Layer 5 of a small transformer language model trained on English Wikipedia (15 layers, counted from 0, width 64).
A neuron adds its activation times its output weights to the MLP's output. To switch it off is to set its activation to zero at one token and run the rest of the model.

Output weights of the MLP neurons that the questions are about. A number n stands for (n - 128) times 0.0022.
n9: 144, 155, 122, 121, 154, 147, 140, 129, 181, 125, 153, 174, 147, 127, 112, 61, 147, 134, 175, 157, 158, 189, 109, 175, 181, 148, 125, 78, 148, 96, 144, 73, 159, 82, 157, 112, 149, 61, 186, 117, 130, 158, 188, 127, 123, 104, 90, 119, 138, 173, 186, 80, 164, 154, 142, 136, 181, 173, 170, 146, 134, 118, 159, 138
n13: 121, 153, 111, 114, 141, 176, 96, 227, 96, 155, 164, 95, 94, 100, 129, 139, 167, 125, 112, 184, 74, 125, 113, 82, 157, 189, 90, 142, 129, 112, 144, 107, 114, 197, 181, 135, 134, 95, 229, 187, 142, 181, 115, 117, 141, 207, 179, 197, 149, 75, 165, 120, 128, 68, 119, 79, 168, 147, 133, 81, 94, 157, 120, 148
n14: 110, 144, 133, 157, 104, 187, 103, 91, 115, 116, 135, 204, 128, 117, 120, 99, 97, 153, 119, 118, 87, 141, 104, 118, 70, 132, 222, 101, 120, 116, 87, 155, 61, 79, 145, 118, 165, 153, 148, 140, 130, 103, 175, 154, 95, 141, 162, 130, 125, 151, 148, 139, 111, 141, 147, 154, 87, 203, 126, 113, 118, 211, 161, 155
n18: 195, 99, 152, 138, 93, 122, 143, 168, 139, 169, 112, 194, 115, 121, 132, 97, 138, 101, 84, 80, 109, 118, 142, 82, 192, 135, 158, 78, 187, 128, 109, 115, 90, 179, 137, 167, 147, 133, 251, 122, 141, 207, 74, 113, 162, 158, 73, 103, 141, 132, 94, 159, 128, 205, 117, 185, 168, 166, 165, 101, 164, 128, 121, 116
n19: 111, 166, 163, 111, 104, 125, 153, 145, 73, 158, 192, 130, 54, 139, 168, 147, 133, 128, 129, 130, 105, 74, 85, 119, 138, 140, 116, 117, 51, 92, 92, 92, 116, 145, 148, 130, 149, 91, 163, 183, 133, 211, 142, 149, 122, 127, 101, 145, 82, 81, 137, 161, 92, 104, 138, 90, 146, 188, 98, 107, 82, 114, 126, 77
n37: 69, 144, 126, 199, 167, 97, 158, 113, 151, 100, 127, 193, 147, 187, 169, 57, 117, 104, 87, 160, 112, 125, 156, 183, 141, 103, 146, 126, 138, 100, 127, 142, 112, 179, 128, 83, 132, 137, 118, 79, 125, 190, 163, 129, 105, 173, 127, 73, 124, 63, 174, 131, 91, 113, 199, 57, 118, 164, 117, 91, 108, 116, 139, 64
n74: 119, 111, 70, 126, 115, 86, 103, 174, 89, 80, 66, 98, 123, 94, 124, 186, 163, 107, 161, 133, 130, 79, 96, 121, 188, 185, 114, 110, 167, 117, 171, 133, 96, 98, 126, 86, 100, 121, 102, 72, 165, 179, 91, 128, 107, 157, 139, 97, 133, 121, 157, 114, 88, 137, 181, 195, 170, 135, 93, 148, 163, 64, 173, 80
n87: 162, 172, 144, 164, 90, 80, 145, 195, 115, 146, 127, 187, 168, 97, 44, 126, 101, 154, 152, 201, 132, 70, 72, 113, 110, 142, 163, 169, 147, 53, 106, 82, 80, 158, 84, 122, 129, 165, 130, 107, 133, 152, 185, 111, 164, 149, 122, 72, 149, 145, 169, 60, 131, 131, 141, 181, 150, 187, 80, 63, 118, 179, 196, 141
n91: 136, 120, 95, 143, 119, 70, 127, 135, 102, 132, 52, 155, 159, 118, 59, 157, 153, 129, 130, 116, 155, 89, 57, 104, 182, 162, 143, 135, 139, 119, 99, 93, 67, 148, 141, 167, 98, 84, 119, 142, 117, 198, 134, 49, 162, 117, 151, 147, 120, 137, 84, 148, 131, 97, 170, 147, 170, 114, 118, 122, 90, 130, 114, 136
n109: 93, 184, 100, 178, 132, 170, 141, 163, 166, 71, 117, 127, 96, 120, 145, 160, 191, 229, 151, 141, 117, 164, 143, 67, 208, 69, 118, 128, 106, 101, 131, 129, 126, 176, 106, 109, 123, 122, 158, 132, 77, 145, 121, 130, 67, 89, 173, 121, 138, 174, 115, 131, 119, 121, 106, 110, 122, 166, 133, 157, 195, 93, 127, 128
n112: 184, 101, 67, 85, 175, 132, 125, 114, 61, 116, 147, 139, 71, 81, 147, 111, 141, 109, 138, 158, 54, 146, 126, 161, 150, 130, 178, 147, 124, 102, 102, 157, 65, 147, 135, 103, 187, 89, 217, 151, 76, 98, 164, 157, 167, 120, 84, 89, 114, 182, 106, 90, 141, 146, 136, 162, 156, 171, 168, 64, 176, 142, 169, 128
n118: 174, 75, 98, 177, 171, 164, 103, 54, 164, 132, 169, 116, 174, 116, 128, 186, 143, 90, 121, 130, 132, 174, 141, 178, 113, 55, 151, 75, 152, 173, 186, 134, 133, 98, 173, 97, 174, 88, 105, 108, 86, 150, 115, 141, 99, 167, 142, 153, 154, 152, 102, 110, 134, 74, 121, 89, 140, 106, 158, 156, 91, 143, 126, 75
n156: 175, 139, 118, 131, 142, 117, 143, 168, 84, 124, 107, 65, 69, 137, 149, 152, 119, 180, 130, 87, 151, 100, 113, 132, 132, 124, 138, 118, 157, 159, 116, 117, 58, 141, 193, 128, 154, 105, 178, 132, 92, 179, 115, 134, 187, 146, 85, 153, 144, 125, 56, 66, 98, 155, 71, 179, 106, 91, 146, 92, 125, 127, 146, 214
n158: 119, 176, 70, 150, 118, 92, 104, 131, 158, 130, 133, 111, 184, 115, 157, 83, 113, 91, 141, 121, 145, 22, 133, 151, 163, 132, 114, 119, 149, 130, 160, 130, 55, 100, 142, 122, 104, 130, 155, 92, 140, 210, 12, 160, 142, 136, 158, 162, 131, 77, 106, 177, 208, 102, 91, 96, 129, 45, 146, 73, 179, 133, 148, 128
n185: 164, 138, 116, 156, 167, 152, 84, 152, 140, 111, 114, 181, 150, 88, 179, 162, 105, 98, 114, 131, 139, 59, 158, 129, 110, 143, 91, 87, 211, 115, 85, 146, 163, 201, 52, 88, 84, 101, 203, 130, 109, 165, 130, 178, 166, 183, 149, 107, 162, 191, 115, 153, 74, 117, 181, 110, 99, 138, 56, 94, 131, 153, 141, 120
n188: 91, 80, 80, 133, 156, 147, 145, 58, 136, 143, 99, 132, 132, 123, 150, 68, 99, 143, 189, 169, 157, 196, 133, 86, 66, 148, 114, 93, 137, 142, 191, 185, 137, 99, 184, 68, 130, 73, 146, 121, 107, 54, 160, 194, 77, 122, 157, 162, 157, 186, 71, 151, 149, 153, 143, 120, 101, 144, 165, 141, 154, 162, 132, 108

Each question names a token from some text and the token that comes next. It shows the activations a of the neurons there, in the order above. A number n stands for (n - 128) times 0.03.

Then comes g, the gradient of the next token's log-probability with respect to the MLP's output, scaled to length 1. A neuron's effect is roughly proportional to its activation times (output weights . g). A number n stands for (n - 128) times 0.0043.

"na", then " W"
a: 143, 125, 133, 119, 126, 138, 128, 152, 127, 101, 123, 142, 129, 130, 125, 121
g: 88, 134, 119, 92, 128, 168, 110, 216, 113, 95, 89, 72, 117, 143, 129, 162, 118, 93, 162, 103, 95, 139, 86, 139, 135, 129, 109, 137, 126, 114, 111, 76, 146, 107, 88, 135, 86, 141, 127, 122, 132, 114, 127, 92, 131, 148, 158, 130, 77, 108, 143, 124, 83, 99, 162, 142, 170, 105, 86, 85, 179, 142, 102, 125
Which neuron, switched off, raises the next token's probability most? n118

" complete", then " in"
a: 131, 116, 126, 124, 59, 133, 125, 125, 128, 122, 127, 131, 128, 121, 116, 136
g: 119, 156, 116, 170, 132, 161, 174, 122, 134, 150, 140, 101, 112, 154, 53, 77, 143, 170, 62, 106, 149, 106, 124, 143, 125, 151, 46, 117, 132, 80, 170, 127, 124, 142, 132, 151, 109, 192, 142, 69, 127, 115, 132, 129, 98, 91, 146, 144, 117, 127, 116, 90, 141, 114, 110, 155, 128, 96, 153, 153, 116, 148, 142, 129
Which neuron, switched off, lowers the next token's probability most? n19

",", then " wh"
a: 126, 104, 115, 130, 129, 131, 136, 134, 131, 121, 127, 123, 127, 128, 129, 147
g: 119, 151, 167, 99, 148, 94, 112, 134, 141, 124, 123, 96, 85, 135, 148, 157, 140, 126, 155, 140, 172, 155, 87, 112, 118, 161, 124, 71, 135, 128, 108, 128, 105, 172, 83, 167, 114, 129, 103, 168, 154, 140, 106, 156, 152, 130, 84, 68, 112, 161, 122, 88, 98, 150, 162, 118, 77, 133, 136, 136, 144, 38, 110, 151
Which two neurons, each switched off alone, lower its probability most, in order? n13, n14

"ten", then "th"
a: 121, 124, 125, 128, 128, 132, 130, 128, 96, 128, 128, 192, 128, 136, 126, 132
g: 153, 132, 148, 113, 121, 155, 176, 125, 158, 115, 111, 177, 152, 133, 113, 60, 120, 130, 143, 115, 128, 174, 93, 106, 129, 157, 96, 143, 73, 83, 152, 142, 124, 164, 136, 82, 111, 101, 151, 116, 115, 102, 98, 178, 96, 142, 89, 195, 108, 171, 172, 156, 128, 135, 144, 131, 117, 109, 169, 158, 82, 101, 138, 109
Which two neurons, each switched off alone, lower its probability most, in order? n91, n188

"ed", then " at"
a: 128, 120, 116, 123, 125, 124, 123, 133, 127, 128, 128, 130, 115, 81, 129, 133
g: 120, 90, 123, 134, 158, 122, 130, 148, 152, 165, 153, 123, 182, 195, 136, 101, 152, 130, 94, 109, 168, 126, 140, 103, 102, 94, 107, 108, 103, 92, 142, 173, 94, 129, 165, 112, 93, 93, 146, 138, 111, 127, 87, 122, 113, 142, 97, 182, 126, 171, 119, 165, 107, 135, 152, 78, 130, 144, 114, 47, 142, 100, 171, 146
Which neuron, switched off, raises the next token's probability most? n158

"ute", then "s"
a: 132, 99, 128, 129, 115, 140, 128, 120, 129, 130, 144, 135, 120, 127, 118, 132
g: 119, 151, 144, 90, 52, 118, 130, 172, 145, 70, 103, 132, 134, 107, 181, 168, 86, 133, 128, 117, 149, 134, 112, 102, 152, 156, 153, 140, 166, 175, 172, 97, 115, 147, 144, 134, 119, 141, 111, 100, 165, 159, 115, 145, 114, 122, 93, 105, 113, 119, 143, 157, 89, 109, 147, 60, 130, 178, 153, 137, 186, 141, 99, 122
Which neuron, switched off, raises the next token's probability most? n112

" through", then " a"
a: 131, 112, 132, 126, 131, 127, 128, 135, 139, 132, 135, 126, 133, 128, 123, 106
g: 99, 152, 138, 132, 133, 124, 120, 108, 129, 131, 119, 100, 158, 119, 82, 142, 96, 150, 108, 144, 109, 150, 114, 130, 90, 164, 86, 134, 121, 156, 141, 115, 117, 93, 121, 171, 116, 138, 105, 127, 94, 97, 173, 89, 112, 111, 116, 122, 249, 138, 143, 144, 172, 112, 98, 154, 106, 114, 169, 170, 89, 74, 94, 136
Which neuron, switched off, lowers the next token's probability most? n13

" ", then "cent"
a: 118, 139, 133, 135, 138, 123, 123, 129, 130, 130, 127, 126, 128, 117, 131, 126
g: 120, 142, 173, 139, 178, 126, 131, 113, 119, 145, 124, 156, 129, 105, 117, 102, 143, 120, 131, 138, 78, 107, 88, 100, 118, 123, 62, 150, 150, 133, 115, 82, 137, 60, 146, 127, 113, 83, 156, 173, 191, 133, 129, 111, 166, 135, 144, 188, 165, 174, 132, 109, 161, 147, 131, 111, 79, 106, 144, 127, 62, 119, 143, 127
Which neuron, switched off, lowers the next token's probability most? n13

" mo", then "ck"
a: 127, 136, 127, 125, 127, 128, 120, 126, 114, 130, 128, 124, 132, 116, 128, 130
g: 149, 135, 120, 90, 148, 98, 105, 146, 158, 194, 75, 138, 113, 112, 148, 150, 132, 125, 61, 114, 145, 99, 140, 143, 85, 157, 114, 113, 106, 120, 132, 111, 130, 106, 185, 151, 136, 88, 124, 139, 120, 90, 149, 150, 96, 173, 137, 139, 163, 173, 162, 68, 123, 121, 127, 171, 179, 181, 137, 138, 174, 106, 113, 121
Which neuron, switched off, raises the next token's probability most? n74

"ber", then "ate"
a: 131, 137, 136, 126, 121, 128, 136, 127, 128, 129, 125, 140, 130, 131, 130, 130
g: 130, 88, 119, 105, 172, 144, 131, 118, 151, 136, 115, 153, 128, 133, 96, 116, 165, 104, 148, 100, 112, 161, 157, 110, 114, 134, 142, 48, 129, 104, 134, 131, 100, 153, 129, 161, 114, 152, 160, 89, 93, 148, 158, 115, 94, 163, 104, 144, 141, 117, 125, 130, 164, 170, 132, 159, 127, 76, 176, 68, 83, 121, 198, 78
Which neuron, switched off, lowers the next token's probability most? n118

"ction", then "al"
a: 124, 96, 103, 128, 130, 141, 128, 128, 124, 108, 128, 144, 79, 124, 128, 135
g: 136, 88, 143, 111, 137, 104, 138, 126, 140, 158, 106, 156, 167, 142, 193, 142, 125, 154, 95, 130, 117, 131, 127, 172, 80, 119, 146, 147, 126, 137, 77, 136, 127, 103, 117, 117, 106, 99, 131, 164, 129, 150, 93, 111, 75, 160, 155, 93, 121, 127, 154, 159, 121, 120, 129, 74, 155, 127, 109, 133, 119, 87, 220, 53
Which neuron, switched off, lowers the next token's probability most? n156

"o", then "o"
a: 124, 122, 134, 123, 116, 128, 123, 142, 127, 135, 128, 125, 130, 155, 127, 149
g: 95, 117, 132, 110, 79, 129, 119, 92, 110, 144, 120, 124, 140, 150, 151, 145, 149, 150, 138, 80, 104, 107, 143, 153, 138, 97, 139, 159, 159, 20, 79, 129, 114, 130, 139, 141, 109, 86, 103, 144, 100, 153, 140, 122, 163, 79, 174, 114, 112, 129, 171, 123, 75, 136, 83, 156, 96, 150, 81, 129, 146, 110, 97, 138
Which neuron, switched off, raises the next token's probability most? n188

"n", then "ting"
a: 125, 140, 132, 120, 130, 126, 126, 127, 129, 128, 125, 135, 131, 124, 128, 128
g: 101, 113, 120, 137, 65, 116, 158, 88, 166, 172, 182, 141, 112, 128, 167, 125, 141, 116, 177, 96, 130, 106, 81, 142, 95, 107, 168, 117, 95, 157, 139, 136, 152, 116, 149, 158, 123, 164, 149, 145, 126, 132, 135, 130, 112, 151, 136, 123, 158, 72, 182, 157, 131, 101, 117, 121, 193, 170, 116, 125, 140, 180, 90, 170
Which two neurons, each switched off alone, lower its probability most, in order? n13, n14

"c", then "la"
a: 131, 132, 124, 129, 130, 128, 137, 126, 143, 128, 129, 130, 127, 143, 128, 129
g: 106, 131, 186, 87, 126, 128, 183, 142, 113, 122, 133, 120, 164, 128, 111, 137, 66, 117, 150, 149, 176, 130, 78, 103, 150, 120, 157, 66, 72, 146, 111, 139, 152, 143, 80, 107, 137, 97, 145, 90, 108, 145, 120, 154, 154, 123, 143, 94, 101, 159, 145, 144, 107, 150, 126, 102, 180, 100, 111, 146, 75, 133, 93, 82
Which neuron, switched off, lowers the next token's probability most? n91

"aff", then "it"
a: 127, 131, 134, 126, 129, 127, 123, 134, 135, 133, 134, 154, 127, 128, 119, 139
g: 103, 153, 91, 140, 168, 153, 138, 135, 106, 113, 130, 92, 141, 172, 98, 124, 105, 150, 171, 172, 177, 138, 131, 184, 97, 127, 103, 116, 83, 138, 80, 146, 101, 111, 101, 182, 111, 112, 118, 182, 137, 124, 114, 158, 142, 120, 117, 119, 104, 116, 160, 121, 133, 121, 129, 171, 186, 101, 157, 106, 115, 183, 123, 60
Which neuron, switched off, lowers the next token's probability most? n185

"p", then "-"
a: 142, 131, 123, 113, 130, 129, 127, 132, 128, 125, 134, 132, 128, 147, 123, 136
g: 134, 141, 128, 106, 157, 137, 116, 129, 116, 117, 156, 152, 119, 155, 176, 117, 137, 155, 169, 105, 135, 137, 121, 108, 97, 154, 158, 100, 159, 155, 96, 178, 111, 120, 190, 126, 146, 147, 137, 134, 102, 127, 140, 119, 83, 123, 99, 138, 185, 153, 115, 131, 157, 158, 190, 75, 71, 122, 174, 105, 152, 93, 206, 131
Which two neurons, each switched off alone, lower its probability most, in order? n188, n9

"ly", then "mp"
a: 133, 130, 130, 123, 122, 129, 131, 139, 128, 128, 126, 127, 133, 127, 133, 131
g: 110, 154, 154, 159, 108, 106, 200, 108, 143, 184, 146, 110, 113, 150, 125, 80, 97, 159, 140, 107, 92, 144, 147, 125, 113, 87, 121, 149, 112, 126, 132, 149, 77, 122, 193, 127, 148, 144, 166, 99, 141, 177, 132, 196, 163, 115, 92, 129, 118, 52, 161, 122, 114, 156, 126, 144, 106, 167, 118, 122, 127, 118, 133, 112
Which neuron, switched off, raises the next token's probability most? n19

" Ro", then "ad"
a: 136, 125, 132, 123, 134, 135, 132, 121, 123, 127, 127, 125, 123, 111, 127, 142
g: 93, 151, 138, 99, 122, 144, 89, 164, 136, 149, 170, 116, 103, 139, 85, 151, 139, 136, 65, 138, 150, 139, 158, 90, 163, 121, 70, 156, 175, 121, 79, 79, 132, 149, 104, 120, 174, 107, 141, 167, 92, 97, 135, 187, 111, 183, 150, 124, 149, 159, 131, 117, 141, 110, 139, 109, 138, 108, 192, 140, 126, 134, 155, 125
Which neuron, switched off, lowers the next token's probability most? n158

" ex", then "amp"
a: 124, 135, 129, 133, 127, 128, 121, 127, 134, 125, 128, 138, 133, 124, 8, 134
g: 87, 74, 87, 155, 68, 130, 167, 81, 111, 78, 174, 126, 117, 129, 126, 149, 66, 158, 105, 132, 150, 104, 81, 141, 128, 165, 195, 138, 126, 121, 148, 124, 151, 128, 165, 143, 162, 142, 146, 177, 128, 169, 94, 137, 129, 126, 129, 119, 125, 136, 122, 77, 161, 128, 160, 122, 137, 118, 129, 115, 174, 175, 116, 116
Which neuron, switched off, lowers the next token's probability most? n185

"s", then "ib"
a: 131, 141, 136, 124, 132, 130, 137, 127, 136, 144, 126, 126, 129, 130, 128, 127
g: 142, 158, 176, 159, 155, 112, 143, 168, 156, 86, 99, 101, 180, 125, 66, 152, 180, 112, 116, 162, 142, 185, 183, 101, 142, 132, 156, 136, 107, 156, 132, 92, 121, 134, 111, 132, 93, 153, 131, 115, 144, 123, 130, 131, 110, 101, 162, 139, 105, 169, 142, 124, 84, 123, 159, 131, 151, 130, 89, 117, 69, 126, 164, 70
Which two neurons, each switched off alone, lower its probability most, in order? n109, n74

"M", then "us"
a: 122, 131, 131, 129, 128, 119, 129, 129, 134, 128, 133, 120, 123, 107, 134, 133
g: 132, 176, 67, 85, 105, 102, 99, 136, 135, 172, 91, 135, 104, 84, 162, 106, 151, 144, 158, 126, 100, 100, 156, 110, 113, 140, 137, 73, 160, 158, 179, 84, 158, 167, 119, 105, 127, 172, 109, 132, 135, 130, 140, 116, 100, 172, 125, 160, 140, 123, 80, 123, 178, 136, 100, 95, 144, 118, 109, 97, 82, 115, 91, 105
Which neuron, switched off, raises the next token's probability most? n158

"in", then "\n"
a: 119, 130, 128, 143, 128, 107, 118, 128, 123, 132, 128, 127, 129, 107, 127, 131
g: 177, 163, 111, 136, 116, 149, 111, 128, 120, 164, 172, 148, 177, 118, 129, 102, 105, 106, 181, 121, 139, 96, 85, 153, 154, 128, 212, 143, 149, 102, 178, 129, 96, 142, 176, 92, 75, 144, 116, 111, 157, 121, 139, 113, 103, 119, 117, 124, 120, 155, 103, 101, 149, 153, 138, 163, 116, 133, 191, 128, 147, 102, 105, 179
Which neuron, switched off, raises the next token's probability most? n158

" 17", then "58"
a: 127, 147, 127, 127, 130, 132, 118, 132, 127, 126, 128, 128, 127, 128, 127, 140
g: 98, 154, 207, 105, 139, 158, 103, 157, 145, 114, 160, 115, 161, 133, 68, 140, 154, 108, 115, 138, 154, 140, 102, 162, 107, 138, 84, 142, 95, 158, 88, 115, 113, 146, 122, 104, 183, 83, 126, 140, 110, 103, 162, 134, 103, 123, 67, 146, 81, 171, 174, 138, 75, 105, 141, 121, 100, 115, 139, 109, 115, 144, 163, 138
Which neuron, switched off, raises the next token's probability most? n188

" me", then "an"
a: 163, 124, 128, 124, 132, 133, 129, 130, 102, 130, 130, 130, 125, 112, 128, 132
g: 139, 105, 96, 87, 102, 155, 139, 151, 147, 108, 120, 112, 143, 103, 115, 130, 143, 115, 80, 141, 195, 132, 99, 135, 97, 151, 162, 138, 134, 96, 109, 126, 109, 143, 76, 137, 178, 160, 126, 110, 119, 122, 166, 128, 136, 149, 124, 107, 65, 57, 171, 152, 106, 64, 146, 124, 115, 86, 162, 168, 138, 115, 98, 80
Which neuron, switched off, raises the next token's probability most? n9

" Co", then "de"
a: 143, 129, 124, 125, 128, 131, 122, 130, 131, 125, 127, 135, 131, 110, 116, 120
g: 125, 141, 147, 111, 130, 107, 105, 128, 165, 122, 109, 106, 131, 97, 82, 100, 129, 138, 184, 165, 133, 109, 142, 97, 142, 153, 167, 91, 120, 111, 222, 119, 133, 93, 112, 78, 122, 143, 130, 130, 128, 96, 152, 98, 97, 177, 95, 118, 152, 156, 120, 116, 111, 199, 106, 163, 132, 113, 113, 134, 105, 99, 114, 56
Which two neurons, each switched off alone, lower its probability most, in order? n9, n158

" in", then " the"
a: 129, 134, 128, 128, 129, 127, 128, 129, 134, 128, 124, 126, 129, 130, 127, 133
g: 85, 165, 169, 142, 178, 96, 171, 124, 80, 115, 144, 117, 94, 159, 113, 133, 164, 139, 131, 113, 136, 130, 113, 97, 150, 109, 129, 114, 126, 144, 109, 91, 98, 126, 181, 141, 64, 126, 91, 107, 147, 120, 144, 148, 96, 123, 191, 141, 116, 93, 108, 161, 159, 83, 125, 74, 67, 124, 102, 110, 99, 89, 112, 150
Which neuron, switched off, lowers the next token's probability most? n112

" six", then " time"
a: 119, 124, 138, 131, 133, 138, 135, 127, 122, 125, 136, 129, 149, 129, 137, 130
g: 122, 112, 127, 149, 155, 140, 134, 179, 132, 106, 136, 144, 93, 143, 133, 77, 172, 128, 144, 138, 129, 117, 131, 150, 121, 138, 68, 136, 136, 106, 125, 192, 132, 72, 122, 150, 168, 158, 114, 146, 96, 145, 128, 169, 181, 164, 142, 102, 91, 120, 112, 83, 130, 195, 101, 117, 161, 137, 177, 107, 84, 184, 152, 131
Which neuron, switched off, lowers the next token's probability most? n156

"#", then "1"
a: 128, 127, 135, 129, 132, 137, 129, 134, 112, 126, 135, 127, 129, 133, 161, 129
g: 112, 106, 146, 97, 132, 145, 145, 78, 141, 75, 102, 177, 148, 140, 103, 143, 143, 157, 125, 154, 122, 122, 140, 107, 95, 149, 178, 102, 94, 39, 156, 118, 155, 135, 187, 154, 124, 173, 167, 151, 142, 169, 159, 124, 92, 165, 155, 121, 107, 105, 137, 151, 171, 119, 137, 129, 142, 145, 128, 138, 162, 81, 162, 104
Which neuron, switched off, raises the next token's probability most? n185

" that", then " are"
a: 120, 101, 118, 128, 122, 136, 130, 122, 138, 127, 126, 157, 123, 130, 128, 135
g: 140, 101, 103, 168, 148, 138, 183, 111, 95, 104, 131, 172, 70, 142, 127, 93, 141, 148, 115, 86, 178, 133, 144, 175, 127, 106, 152, 150, 120, 155, 141, 85, 108, 128, 126, 78, 76, 93, 125, 121, 127, 137, 129, 147, 62, 133, 114, 154, 141, 173, 146, 55, 138, 118, 161, 114, 109, 101, 134, 83, 96, 133, 103, 133
Which neuron, switched off, lowers the next token's probability most? n118

"\n", then "=="
a: 127, 130, 130, 132, 126, 124, 128, 104, 129, 115, 128, 175, 125, 128, 124, 128
g: 158, 134, 99, 166, 116, 92, 199, 127, 154, 172, 151, 116, 134, 93, 121, 149, 111, 159, 128, 178, 115, 130, 143, 123, 135, 192, 129, 122, 181, 106, 129, 141, 149, 122, 144, 115, 160, 34, 135, 131, 130, 119, 124, 97, 122, 115, 130, 138, 142, 136, 133, 73, 113, 116, 145, 123, 76, 154, 64, 102, 133, 109, 111, 77
Which neuron, switched off, lowers the next token's probability most? n118

"é", then "e"
a: 121, 125, 126, 125, 124, 84, 134, 127, 127, 135, 134, 139, 118, 129, 128, 155
g: 91, 105, 94, 118, 132, 95, 117, 122, 176, 85, 143, 116, 119, 100, 79, 106, 177, 149, 150, 133, 81, 132, 165, 141, 180, 135, 125, 122, 110, 71, 81, 151, 109, 121, 147, 157, 136, 58, 115, 99, 139, 178, 84, 107, 177, 114, 147, 150, 165, 143, 88, 120, 138, 155, 143, 121, 65, 145, 135, 119, 140, 124, 127, 146
Which neuron, switched off, raises the next token's probability most? n156

" the", then " case"
a: 128, 131, 124, 134, 127, 118, 131, 129, 136, 126, 131, 128, 128, 127, 129, 131
g: 174, 118, 92, 166, 103, 136, 103, 127, 122, 120, 92, 133, 153, 142, 107, 155, 78, 131, 181, 137, 91, 129, 126, 117, 80, 109, 178, 105, 143, 96, 185, 110, 115, 79, 81, 129, 167, 110, 113, 161, 139, 139, 140, 117, 93, 117, 113, 116, 109, 142, 138, 102, 121, 72, 108, 150, 72, 81, 140, 111, 170, 192, 125, 130
Which neuron, switched off, lowers the next token's probability most? n37

" time", then " being"
a: 129, 129, 104, 129, 115, 129, 130, 137, 112, 137, 132, 129, 112, 128, 128, 133
g: 142, 171, 174, 151, 168, 112, 83, 119, 101, 147, 117, 138, 103, 89, 156, 119, 104, 92, 79, 146, 138, 126, 134, 166, 106, 111, 106, 156, 190, 117, 88, 88, 131, 172, 116, 122, 119, 98, 97, 160, 120, 147, 137, 94, 87, 145, 132, 119, 122, 87, 120, 148, 186, 86, 98, 178, 67, 116, 146, 97, 115, 107, 123, 108
Which neuron, switched off, lowers the next token's probability most? n14

" The", then " C"
a: 131, 130, 112, 133, 128, 139, 130, 127, 135, 127, 129, 128, 125, 121, 127, 129
g: 150, 120, 132, 112, 138, 122, 153, 125, 133, 118, 44, 86, 107, 143, 144, 173, 97, 103, 135, 118, 107, 104, 140, 148, 140, 140, 94, 114, 150, 115, 138, 87, 120, 163, 96, 125, 79, 186, 159, 135, 200, 143, 123, 113, 131, 137, 110, 119, 123, 116, 94, 84, 135, 135, 149, 128, 203, 157, 87, 130, 143, 125, 127, 52
Which neuron, switched off, lowers the next token's probability most? n14

"ad", then " Championship"
a: 128, 127, 127, 130, 128, 130, 129, 96, 128, 110, 125, 121, 142, 129, 133, 164
g: 140, 122, 128, 111, 121, 109, 165, 103, 159, 172, 89, 124, 184, 122, 148, 166, 161, 100, 159, 114, 129, 111, 137, 159, 128, 138, 157, 127, 96, 118, 126, 132, 138, 151, 184, 109, 64, 158, 103, 145, 163, 145, 113, 171, 135, 143, 96, 95, 102, 130, 103, 140, 136, 107, 82, 144, 207, 111, 85, 61, 153, 118, 101, 102
Which neuron, switched off, lowers the next token's probability most? n109

"ence", then " will"
a: 125, 139, 129, 138, 97, 136, 121, 129, 121, 129, 130, 128, 126, 111, 131, 124
g: 113, 95, 106, 145, 147, 113, 93, 120, 58, 110, 145, 165, 133, 162, 140, 113, 85, 122, 146, 162, 123, 133, 97, 95, 114, 119, 125, 120, 149, 163, 103, 165, 188, 138, 145, 125, 174, 144, 122, 136, 132, 129, 102, 150, 104, 98, 83, 195, 164, 154, 97, 147, 141, 119, 106, 165, 69, 78, 109, 136, 160, 166, 114, 80
Which neuron, switched off, lowers the next token's probability most? n19

"ing", then "\""
a: 121, 145, 128, 131, 128, 143, 128, 135, 132, 77, 124, 128, 115, 128, 129, 125
g: 124, 114, 112, 107, 128, 171, 76, 58, 162, 130, 143, 114, 108, 143, 172, 109, 162, 132, 98, 84, 119, 133, 100, 129, 87, 122, 141, 207, 159, 138, 135, 137, 154, 108, 140, 98, 128, 153, 127, 109, 134, 108, 152, 118, 148, 130, 152, 190, 186, 166, 159, 129, 136, 107, 147, 125, 164, 130, 179, 83, 125, 100, 100, 83
Which neuron, switched off, lowers the next token's probability most? n109

" Do", then " No"
a: 112, 120, 125, 126, 136, 130, 130, 126, 132, 129, 135, 131, 123, 107, 121, 148
g: 107, 142, 116, 133, 113, 164, 148, 173, 122, 125, 169, 123, 109, 158, 153, 114, 102, 111, 150, 39, 108, 110, 159, 155, 130, 144, 104, 162, 136, 80, 160, 114, 129, 103, 156, 109, 123, 97, 119, 102, 111, 108, 105, 106, 183, 105, 192, 122, 96, 55, 163, 109, 142, 64, 132, 88, 118, 110, 128, 123, 117, 126, 139, 154
Which neuron, switched off, raises the next token's probability most? n158

" He", then " later"
a: 114, 127, 124, 122, 132, 120, 123, 128, 115, 133, 135, 133, 118, 113, 136, 127
g: 154, 97, 89, 129, 73, 125, 122, 151, 108, 181, 135, 164, 177, 132, 139, 108, 110, 115, 155, 105, 94, 129, 74, 75, 109, 133, 158, 97, 104, 165, 120, 150, 119, 115, 52, 147, 192, 120, 136, 132, 166, 131, 159, 122, 127, 118, 132, 145, 150, 73, 118, 133, 142, 79, 82, 125, 110, 80, 138, 162, 139, 126, 150, 119
Which neuron, switched off, raises the next token's probability most? n158

"mp", then "t"
a: 129, 138, 137, 138, 125, 120, 128, 126, 134, 131, 127, 135, 130, 127, 127, 131
g: 115, 102, 123, 124, 161, 122, 122, 133, 155, 103, 148, 125, 138, 162, 163, 158, 138, 132, 138, 144, 122, 136, 135, 175, 158, 98, 156, 156, 96, 91, 120, 107, 153, 196, 145, 104, 147, 154, 62, 139, 172, 160, 102, 103, 158, 125, 116, 103, 130, 155, 120, 140, 96, 137, 164, 152, 120, 144, 135, 40, 199, 109, 96, 86
Which neuron, switched off, raises the next token's probability most? n37